Layer 5 of a small transformer language model trained on English Wikipedia (8 layers, counted from 0, width 128).
A neuron's activation on a vector x is GELU(weights . x + bias), where the dot is the dot product.
The model reads these tokens: "| " "193" "5 " "| " "1 " "| " "Mat" "s" "ut" "ar" "ō "

The vector x that enters this layer's MLP at each token. A number n stands for n times 0.082.
0 "| ": -15 0 9 15 10 11 -6 -4 10 -11 19 -11 -1 18 -11 -9 8 14 51 15 -8 4 -16 1 -13 18 -9 -14 -5 3 -7 2 8 -15 5 -14 19 -12 24 -3 -7 -6 16 -25 -9 -6 2 -8 2 -14 25 22 -19 68 3 -11 0 -11 -4 -8 -29 -18 -13 -1 -16 -15 12 3 4 -4 -8 3 -10 -11 -1 9 -7 15 20 22 8 6 8 -6 8 -7 2 -5 27 3 10 5 -7 -24 -1 9 24 3 3 -14 5 -2 10 -27 -4 -13 13 -7 1 6 -95 9 8 10 0 14 3 -16 -13 -6 -5 -1 5 3 11 -23 26 3
1 "193": 14 23 0 -40 -19 -1 -5 4 5 -42 5 -2 -6 20 -11 -18 2 -16 47 5 -12 18 -10 -17 8 8 -3 -5 -18 -4 25 21 8 14 21 -35 19 20 -3 26 -7 -6 2 -12 7 22 26 -8 -3 -21 7 26 -7 17 -6 7 -4 21 18 -26 0 -19 18 5 -2 -18 17 -1 28 12 7 20 -1 18 2 -4 -18 10 17 23 -22 27 16 -13 -4 2 -22 -20 2 -5 0 4 -34 5 29 -13 -21 -37 45 3 13 8 1 -21 -13 -19 25 -17 -26 21 -38 24 -7 7 -1 -21 12 -17 -23 -8 31 -26 -26 -5 -18 -18 21 -4
2 "5 ": -18 0 -31 -11 -7 24 -18 -9 -8 -25 17 20 -27 -1 -20 -7 -12 -19 24 -26 -27 14 -2 -17 -7 -2 15 4 -3 -25 17 17 16 20 42 -30 8 31 34 19 -10 2 -21 -20 -12 -4 -5 -1 9 -27 14 16 -3 16 -16 21 2 19 18 2 -2 -17 31 8 -4 -13 1 -2 16 19 13 -10 -1 7 9 19 5 -1 21 -7 6 30 1 -13 23 -2 -7 7 -10 -7 17 1 3 -24 7 4 6 12 42 -5 3 18 -6 -38 -17 -19 10 12 -10 5 -75 6 1 9 -15 -36 -3 -10 2 -2 15 7 -10 -8 -8 10 39 -17
3 "| ": -34 18 -13 -9 -5 17 -15 3 14 -17 9 -17 -1 8 -14 2 10 -16 40 -43 -16 20 -25 -16 17 -2 19 7 -6 2 12 16 5 10 39 -25 17 32 25 -2 -6 -12 -9 -9 -2 -12 12 4 1 -17 -3 22 15 16 -1 11 7 -8 7 5 0 0 16 4 -7 12 -19 -1 22 2 10 18 -6 -3 -11 12 -3 10 14 -14 13 2 -3 19 9 11 -5 -10 32 -3 6 -5 1 -24 24 -18 -7 -11 34 -7 14 22 -15 -42 -2 -33 20 8 2 7 -79 0 -12 -6 -12 -27 16 -18 -1 3 8 -24 -10 -18 -20 -1 30 -8
4 "1 ": 19 24 -18 -24 2 11 -7 26 16 -20 6 -3 -23 3 -16 -1 20 -7 40 -21 -15 14 -27 -17 5 -5 21 5 -4 -15 -19 36 13 10 18 -28 1 20 15 -1 -22 -18 -4 -16 -8 8 24 -12 11 -5 -11 12 16 20 -1 17 5 3 28 -9 -9 -14 19 24 -6 5 -8 -9 7 10 24 7 5 3 -17 16 -8 -5 26 7 -3 6 -16 13 3 31 -31 -3 5 -12 8 12 4 -17 25 -17 1 -4 51 -4 -8 13 -15 -35 5 -21 -9 10 -2 5 -77 8 -18 17 -2 4 -30 -16 4 -17 -3 0 -11 -11 -13 -13 23 -1
5 "| ": -23 11 -22 -16 -3 12 0 17 19 -13 4 -16 2 5 -13 -1 18 1 41 -28 -8 12 -24 -5 26 -5 12 17 -5 4 10 23 2 -7 34 -14 11 20 9 -6 -21 -22 3 0 -6 -20 29 4 7 -9 -11 19 18 12 3 6 8 -15 12 2 3 2 12 0 4 13 -27 -8 18 11 15 25 -4 -6 -8 23 -10 -4 10 -8 -2 -2 -9 19 -3 27 -16 -18 38 0 23 -8 0 -21 19 -18 -5 -11 37 -2 -1 17 -13 -42 -6 -28 22 -1 -10 18 -79 0 -15 10 -17 -8 10 -19 -3 -10 1 -24 -7 -15 -30 -3 33 -3
6 "Mat": 5 5 3 -29 15 31 12 31 36 -27 36 -6 -13 2 -4 6 22 -8 79 -38 -6 3 -23 -9 15 -12 21 16 -7 18 -6 -2 17 6 2 -20 -9 0 1 11 -24 15 6 6 -4 -10 4 12 3 -14 -23 14 -1 12 9 -3 0 -20 15 -1 -12 1 2 2 4 14 -3 -26 7 -16 11 9 -16 -6 -5 4 -20 12 7 16 -21 26 2 12 11 25 -15 -8 -14 -25 28 25 0 -18 8 -11 -19 -2 32 12 12 2 -3 -33 2 13 -37 0 -10 31 -25 -12 -2 3 -9 6 -3 -12 -5 -12 4 -41 -9 -17 -29 0 15 -34
7 "s": 3 16 -23 -47 -11 27 -2 1 47 -17 -10 -5 1 28 28 -14 14 14 63 -8 -12 -25 -31 -6 5 7 -2 9 -6 15 1 14 -15 -7 51 -36 4 22 2 7 -16 -3 23 -15 -2 -19 6 7 4 -36 -11 30 4 28 21 9 17 -29 6 4 20 16 -3 13 -2 -8 -21 -8 -7 13 -19 11 5 12 13 1 -18 -20 -6 5 4 32 -26 13 0 19 -7 -16 -18 -26 24 2 -5 -3 14 -31 -7 -25 25 7 -1 4 -7 -21 5 5 -4 1 -7 24 -27 -16 8 14 -13 9 -7 -21 3 -17 -20 0 -12 2 -19 26 -19 8
8 "ut": 2 5 -6 -15 -18 24 21 16 10 -17 15 -18 7 46 -15 7 16 13 61 -12 7 -21 -34 -9 11 -37 18 3 -8 8 9 12 -1 -16 29 -26 -6 -10 1 18 -27 5 18 -17 -12 16 -2 -4 -1 -39 -13 17 30 22 7 14 23 -16 -3 -2 -1 -23 9 19 12 33 -6 -17 -1 6 -7 6 -18 -1 17 20 -19 -5 -1 0 0 24 -35 17 28 11 -4 2 -32 -25 38 10 1 -25 -6 -7 -3 -28 22 2 13 -6 -5 -19 6 9 -31 15 -6 16 -28 -26 13 13 -6 3 10 -6 5 2 3 -17 -18 -5 -34 13 -10 -20
9 "ar": 8 7 -13 2 -24 24 -1 10 18 -33 13 -11 -8 27 6 -3 22 9 65 -7 -4 -21 -23 2 17 -4 -7 12 -11 23 -13 4 -1 -9 40 -10 -11 -4 14 32 -21 -3 21 8 -8 9 -18 -4 -2 -22 4 20 25 37 -7 10 28 -13 -7 3 29 -22 -6 -9 10 5 -1 -10 -7 -2 12 10 -11 -5 19 -3 -26 -8 -12 -11 3 41 -36 28 29 21 -8 -5 -38 -7 27 -16 -3 -10 12 -16 11 -49 24 -4 7 0 -25 -22 -24 11 -6 -6 -7 20 -18 -46 12 14 -2 -2 1 0 -4 -5 14 -14 -9 2 -24 0 -16 2
10 "ō ": 8 3 -5 -12 -13 20 18 5 14 -6 6 -7 -4 16 19 16 9 2 45 -24 -9 -11 -12 23 -3 -6 14 8 -16 7 -3 0 -9 16 9 -17 -11 -14 19 36 1 -14 -1 10 2 -19 9 20 6 -19 -10 34 7 58 -4 5 24 -4 14 -20 10 -16 -3 8 -7 -2 2 -9 18 -12 5 -11 -15 -5 26 20 -7 9 10 12 -19 35 -45 3 32 16 -13 -14 -18 1 3 -8 -8 -27 13 6 -12 -25 21 0 1 -17 -42 -34 1 2 12 -3 -8 17 -68 -20 8 19 -15 -12 -19 10 -8 -1 2 -22 17 11 -23 6 10 -18

Each question shows the input weights of one neuron of the MLP. A number n stands for n times 0.0085.

n902 (bias -0.065): 18 -27 5 17 -15 33 -7 -19 2 4 9 -10 -10 -15 5 -38 -24 -40 16 -2 2 10 -22 -24 10 -7 1 6 6 -10 0 28 11 -19 -10 -10 -17 4 0 24 0 0 7 -16 -17 -26 -4 2 8 35 -16 21 -13 -45 14 22 51 -29 5 21 12 0 -32 2 -9 -26 -42 2 6 22 -15 -15 -6 -15 -13 63 1 -3 21 16 37 -15 -6 -18 -13 -17 -6 -16 0 -5 -18 -22 7 22 4 -28 41 15 -28 3 -17 -7 -7 10 -23 -12 12 -5 9 11 10 -1 31 13 0 5 -11 -23 4 -22 6 18 12 -8 -3 40 -14 12
On which token does it fire most? 7 "s"

n162 (bias -0.053): 13 19 31 -25 3 -2 -27 -1 -9 34 -10 18 5 -8 -14 22 7 11 4 -33 9 3 10 -9 -14 -16 5 20 -7 -1 -3 0 12 -29 -12 32 1 4 -7 -13 -20 -3 11 -13 2 -14 -17 11 27 -6 2 -7 -5 -16 4 -20 -7 20 4 0 19 -35 0 35 -9 9 1 -10 -18 0 -15 -23 1 -32 -1 -1 -14 12 -24 28 -3 12 0 31 -33 0 -10 -3 3 26 1 13 7 35 4 28 -9 9 23 -7 6 -27 -6 -16 -10 16 21 -5 11 9 -22 20 22 -34 -13 5 3 23 -27 19 -7 -11 -5 8 -15 29 14 6
On which token does it fire most, and how strongly? 6 "Mat", at about 1.1

n378 (bias -0.047): -19 11 -9 16 -24 -1 10 -9 40 -15 4 -24 -9 -7 -19 21 33 -23 -25 12 -8 -24 5 -10 -20 -11 -7 41 -34 10 -9 2 -20 -9 7 -5 20 18 -14 -7 -3 -3 2 -26 -10 32 -11 -39 22 4 2 0 4 9 14 -3 17 10 -19 0 11 14 17 9 -13 -10 16 -35 -6 0 -8 5 12 0 -1 8 32 -16 23 0 -1 10 -11 27 -21 4 34 16 8 -11 -13 -23 -28 49 18 -30 2 -20 -18 -4 -8 29 -8 37 16 -40 -30 -22 0 5 9 49 -3 2 -4 17 2 25 0 1 -11 5 -24 36 -10 10 3 -8
On which token does it fire most? 7 "s"

n863 (bias -0.070): -27 17 -5 23 -5 -32 6 8 7 9 15 -7 -10 -13 11 -12 -1 -10 -22 -22 -34 34 18 25 -5 -7 0 -16 -17 2 -6 7 20 6 23 -9 5 35 -20 9 48 24 4 -18 0 -13 -22 16 -2 -28 -36 -48 5 -2 -24 -11 -3 23 13 -24 -1 0 21 -22 27 29 30 3 20 -11 21 -8 -1 -14 4 -25 34 -39 -11 32 18 -9 36 -33 -8 12 -15 21 13 31 6 4 9 -10 1 -7 -14 5 -29 7 6 9 22 -2 -31 -31 11 5 -1 -21 -19 22 4 30 4 2 -4 6 -2 31 -18 -13 -7 -28 15 8 11 -26
On which token does it fire most? 2 "5 "

n877 (bias -0.069): -16 -7 24 24 10 44 -8 9 11 13 7 -6 11 -15 -12 41 -9 -9 -35 -5 -38 27 -14 20 13 32 28 -20 28 -18 -41 23 12 20 -26 -12 32 -23 -20 19 34 -9 17 -28 1 -1 -11 -18 -20 -9 -16 11 19 -24 10 -5 5 -32 -12 8 -18 34 20 31 23 8 -11 6 30 -20 44 9 9 27 27 -28 -24 -20 -12 1 13 -1 28 -12 13 -10 10 -10 -7 -40 6 12 -5 -1 -29 -9 -60 -6 -9 3 27 6 25 4 12 -18 -4 -10 13 12 5 -6 -6 -35 18 3 6 -25 8 20 -29 16 -4 -46 -19 18 13 25
On which token does it fire most? 3 "| "

n585 (bias -0.082): 32 12 -20 21 6 -27 43 0 35 1 -12 11 0 26 1 -3 0 39 4 7 -3 -37 8 -5 -13 15 52 -34 20 9 -18 9 0 22 -22 -12 10 40 3 10 -15 20 -7 -24 18 -4 22 7 13 -19 -17 -10 5 -36 -23 -13 4 -6 12 -5 -8 4 28 -4 19 -16 -11 13 -34 3 -17 -2 10 15 -27 13 -18 -2 22 -38 -12 -9 1 -2 -2 34 18 2 10 16 -18 17 -9 -6 19 -23 6 -12 -42 -39 -3 -45 24 -14 26 -18 -31 0 -5 0 -2 2 -4 15 64 -13 -8 31 -14 6 8 7 -3 -23 -2 21 -6 -28
Its three highest activations, in order, are on tokens 4 "1 ", 8 "ut", 7 "s"

n558 (bias -0.076): 27 35 3 17 -16 -33 15 2 3 -6 -5 42 -18 -19 9 21 52 -5 -13 4 16 30 -12 -8 -11 14 21 -17 -28 15 -50 8 0 -23 16 17 -13 -20 1 -32 -1 -4 18 -9 13 -31 20 11 -10 30 -12 -6 -3 4 -40 24 -5 -22 9 -8 -10 -13 -7 -7 -1 10 27 14 -45 15 13 15 -37 -10 16 16 26 5 16 12 -23 6 16 27 -24 3 -5 -28 -9 10 8 25 -37 -13 6 -34 -34 2 -3 21 21 1 20 11 -9 -12 2 18 18 -22 13 -5 31 -1 4 5 -24 15 -13 -16 5 -20 -4 -6 35 -5 14 16
On which token does it fire most? 4 "1 "

n96 (bias -0.044): -3 -4 10 3 -41 0 14 10 -15 27 -14 11 -17 -3 1 5 29 -14 5 28 -13 -12 12 -23 39 -19 24 -41 -4 8 -1 13 15 -1 11 -4 0 -32 11 2 -2 -5 24 -15 -1 -16 3 -4 7 40 -10 12 0 17 2 4 -11 -17 -5 -20 18 12 -39 12 -21 -4 -15 -1 -7 2 -8 -18 -11 -1 26 5 12 5 5 1 20 3 24 0 3 -11 33 -9 -33 2 33 25 -3 18 -27 26 -2 17 10 -9 8 -11 8 -7 5 24 -4 -21 3 -10 15 3 -5 -3 -6 -14 2 6 -18 -6 33 0 -4 -5 -31 -4 -11 -24
On which token does it fire most, and how strongly? 8 "ut", at about 2.8

n936 (bias 0.028): -4 -9 -26 16 4 -23 -26 -12 -14 16 4 -2 -12 40 15 21 7 27 7 17 7 -22 3 -11 -3 21 -7 -4 -24 22 -14 31 -12 7 7 21 27 3 27 0 -2 -23 8 16 14 6 21 9 -13 -5 -18 9 -8 11 5 -3 5 23 -26 1 -25 -23 3 1 8 3 21 -18 -15 -5 -12 -15 -27 -24 -7 -25 -10 11 -33 -13 -22 -6 5 12 23 -3 -16 4 13 30 23 0 -10 8 -6 -12 7 -6 -11 18 2 33 24 -8 -10 0 -37 26 -10 -12 -21 9 -10 -35 1 -2 -2 0 35 11 -39 -31 20 22 0 39 -8 -1
On which token does it fire most? 0 "| "

n827 (bias -0.037): -3 6 -5 17 10 -20 -1 -7 -23 12 -38 2 -3 20 -9 -1 -6 11 2 3 2 5 -9 -31 16 9 3 -21 0 19 3 15 16 -21 -19 37 -17 0 12 -34 -4 19 49 19 -2 12 1 25 -1 -22 29 30 -39 -25 7 2 19 13 -6 1 7 -3 7 27 0 8 1 -1 9 -20 14 -12 14 -10 -14 15 -8 -18 -14 8 -21 -27 1 -14 44 -19 -30 -18 14 -2 -9 -6 6 -11 20 5 -17 2 -27 17 1 -28 12 5 -2 23 16 0 0 -12 -5 -37 0 20 -10 11 37 17 -20 3 -1 5 -10 0 -24 21 3 -13
On which token does it fire most? 8 "ut"

n325 (bias -0.068): -13 -14 -16 9 -8 5 13 8 -3 18 23 -23 -13 4 15 29 9 -13 -10 -8 -8 -15 3 -19 21 8 20 13 23 0 -4 -19 8 -13 -7 -20 -7 -16 -11 -3 3 3 11 24 -18 22 -24 -29 16 46 38 -1 18 -33 26 17 13 -25 -4 58 -16 29 7 34 -17 24 11 25 22 -6 -35 19 -12 16 24 2 -1 -15 -12 20 -24 -25 5 7 -36 3 -2 2 2 -14 -20 -15 -27 26 29 -2 8 17 30 -8 6 -36 12 -45 -51 -6 -7 3 -14 -10 -7 -11 2 21 63 -32 13 -11 2 2 4 -30 12 -5 -15 -17 -28 11
On which token does it fire most? 5 "| "

n244 (bias -0.088): 9 37 -37 1 -6 -6 -7 -6 -24 -10 -23 -7 20 3 5 14 -18 0 6 44 51 -37 -22 -43 -22 17 7 33 -14 -20 0 7 21 -8 -7 19 -7 -18 -4 21 28 -16 22 -12 18 -46 23 -2 21 -16 -11 -18 23 7 5 -22 28 -8 17 -21 42 36 -1 22 23 -5 -11 9 -17 13 35 3 -3 -12 24 27 -20 -26 -7 20 17 -11 -24 12 -4 -18 34 4 -11 4 -29 -13 11 17 -13 17 21 11 -22 -61 -16 -15 24 18 -20 -20 19 -2 30 -42 -4 39 -5 -8 -3 0 -10 -58 -26 -16 33 -23 34 0 -21 -14 -5 -3
On which token does it fire most? 0 "| "

n986 (bias -0.046): 6 -20 13 -28 -6 -7 5 -18 -3 0 -13 -13 39 -5 -23 24 29 21 13 2 3 -13 -29 8 -21 19 1 9 10 28 7 -14 37 31 -18 12 28 8 -19 -20 18 -6 2 6 18 -19 14 22 -19 -22 11 11 -9 -19 5 27 -18 28 -4 -4 -5 -19 25 -6 -27 23 -44 -13 5 -15 -18 5 -9 -3 16 -21 0 -7 6 9 -41 2 -3 -20 -13 20 -21 -16 33 2 15 -7 8 2 18 -13 2 -6 -27 -18 -13 0 35 -8 16 -37 31 3 21 -4 20 -2 1 -15 -23 3 29 -10 -13 -13 -6 -6 18 26 37 9 -5 8
On which two tokens does it fire most, strongest first? 5 "| ", 1 "193"

n663 (bias -0.061): 23 15 -8 11 -27 -4 9 26 21 47 -1 -9 -39 -19 -2 -24 -4 8 -12 -20 -6 -17 8 -17 -11 13 -6 -14 -22 3 -29 -1 -6 12 -18 -24 42 -10 -3 3 3 9 14 -3 -34 4 11 1 -11 -28 -3 24 25 -24 -17 24 -24 17 4 -31 4 -11 -7 14 -21 -21 -2 20 2 -15 -15 7 42 -5 11 -4 -2 15 -15 -15 0 -13 1 -3 -9 13 44 -4 27 20 -12 -16 4 19 28 9 -1 -25 0 20 12 28 -9 -15 8 18 -29 34 -4 30 3 15 6 -15 32 15 20 -20 -10 -17 9 -2 -11 12 -14 -9 -16 12
On which token does it fire most? 1 "193"

n23 (bias -0.081): -21 -24 17 17 -20 -7 10 1 -19 16 10 -22 16 -11 10 3 33 -3 -13 8 -2 4 -40 2 -2 -2 13 24 -7 6 -45 -9 0 -12 -7 -16 1 3 4 0 23 -39 1 -12 11 21 21 -15 1 14 1 25 -2 -9 -29 42 6 -10 8 2 9 -23 -6 0 7 -3 20 4 5 0 3 -11 -12 20 -16 25 0 -9 -9 10 33 -43 13 40 37 -25 -12 -16 6 -8 19 -21 26 -3 -41 -5 -11 -10 -32 4 3 26 -6 21 -30 -2 -8 -16 12 -45 27 -4 40 9 40 -41 6 -10 -23 -14 16 -18 26 -14 -54 12 23 15
On which two tokens does it fire most, strongest first? 9 "ar", 8 "ut"

n886 (bias -0.033): -4 -17 -1 1 11 7 7 12 8 -15 4 -13 -9 12 3 19 47 0 -6 -5 -9 -21 18 4 3 18 -17 11 -3 -5 -11 -16 -18 -9 -22 4 -7 -16 0 -10 -37 3 24 -20 12 -1 28 48 2 13 -7 6 -4 -25 8 -12 -18 1 -19 25 8 10 -9 17 -5 5 22 -11 7 -4 -5 9 23 27 -18 27 -11 32 2 14 -12 -80 26 -8 8 10 1 -21 -3 48 0 4 -15 8 -6 1 1 1 8 -7 10 -26 21 -12 9 -22 0 15 14 -52 -21 5 -24 21 -14 -2 24 -27 21 31 -30 -10 35 -4 -10 16 -3 -8
On which two tokens does it fire most, strongest first? 5 "| ", 0 "| "

n644 (bias -0.083): 15 -14 17 43 2 -7 -48 47 -3 41 23 -11 2 -39 3 30 -16 -3 -12 13 -2 -3 -40 5 13 23 -3 -7 -8 26 12 -3 28 16 -5 24 14 5 16 -37 13 -18 -17 -16 22 -8 -27 -22 48 17 13 23 -5 -5 -16 14 16 -3 2 -6 -13 -6 27 24 -13 0 -20 -21 -15 0 1 -18 -2 -2 -15 11 -28 0 -32 -32 33 5 -19 17 -1 -4 23 -11 -15 -18 0 15 20 17 -16 8 19 -1 16 -14 -14 -1 -27 0 -13 19 32 -9 -13 -26 16 -8 -39 11 41 -17 -13 27 23 9 16 19 0 6 -40 16 -4 5
On which token does it fire most? 9 "ar"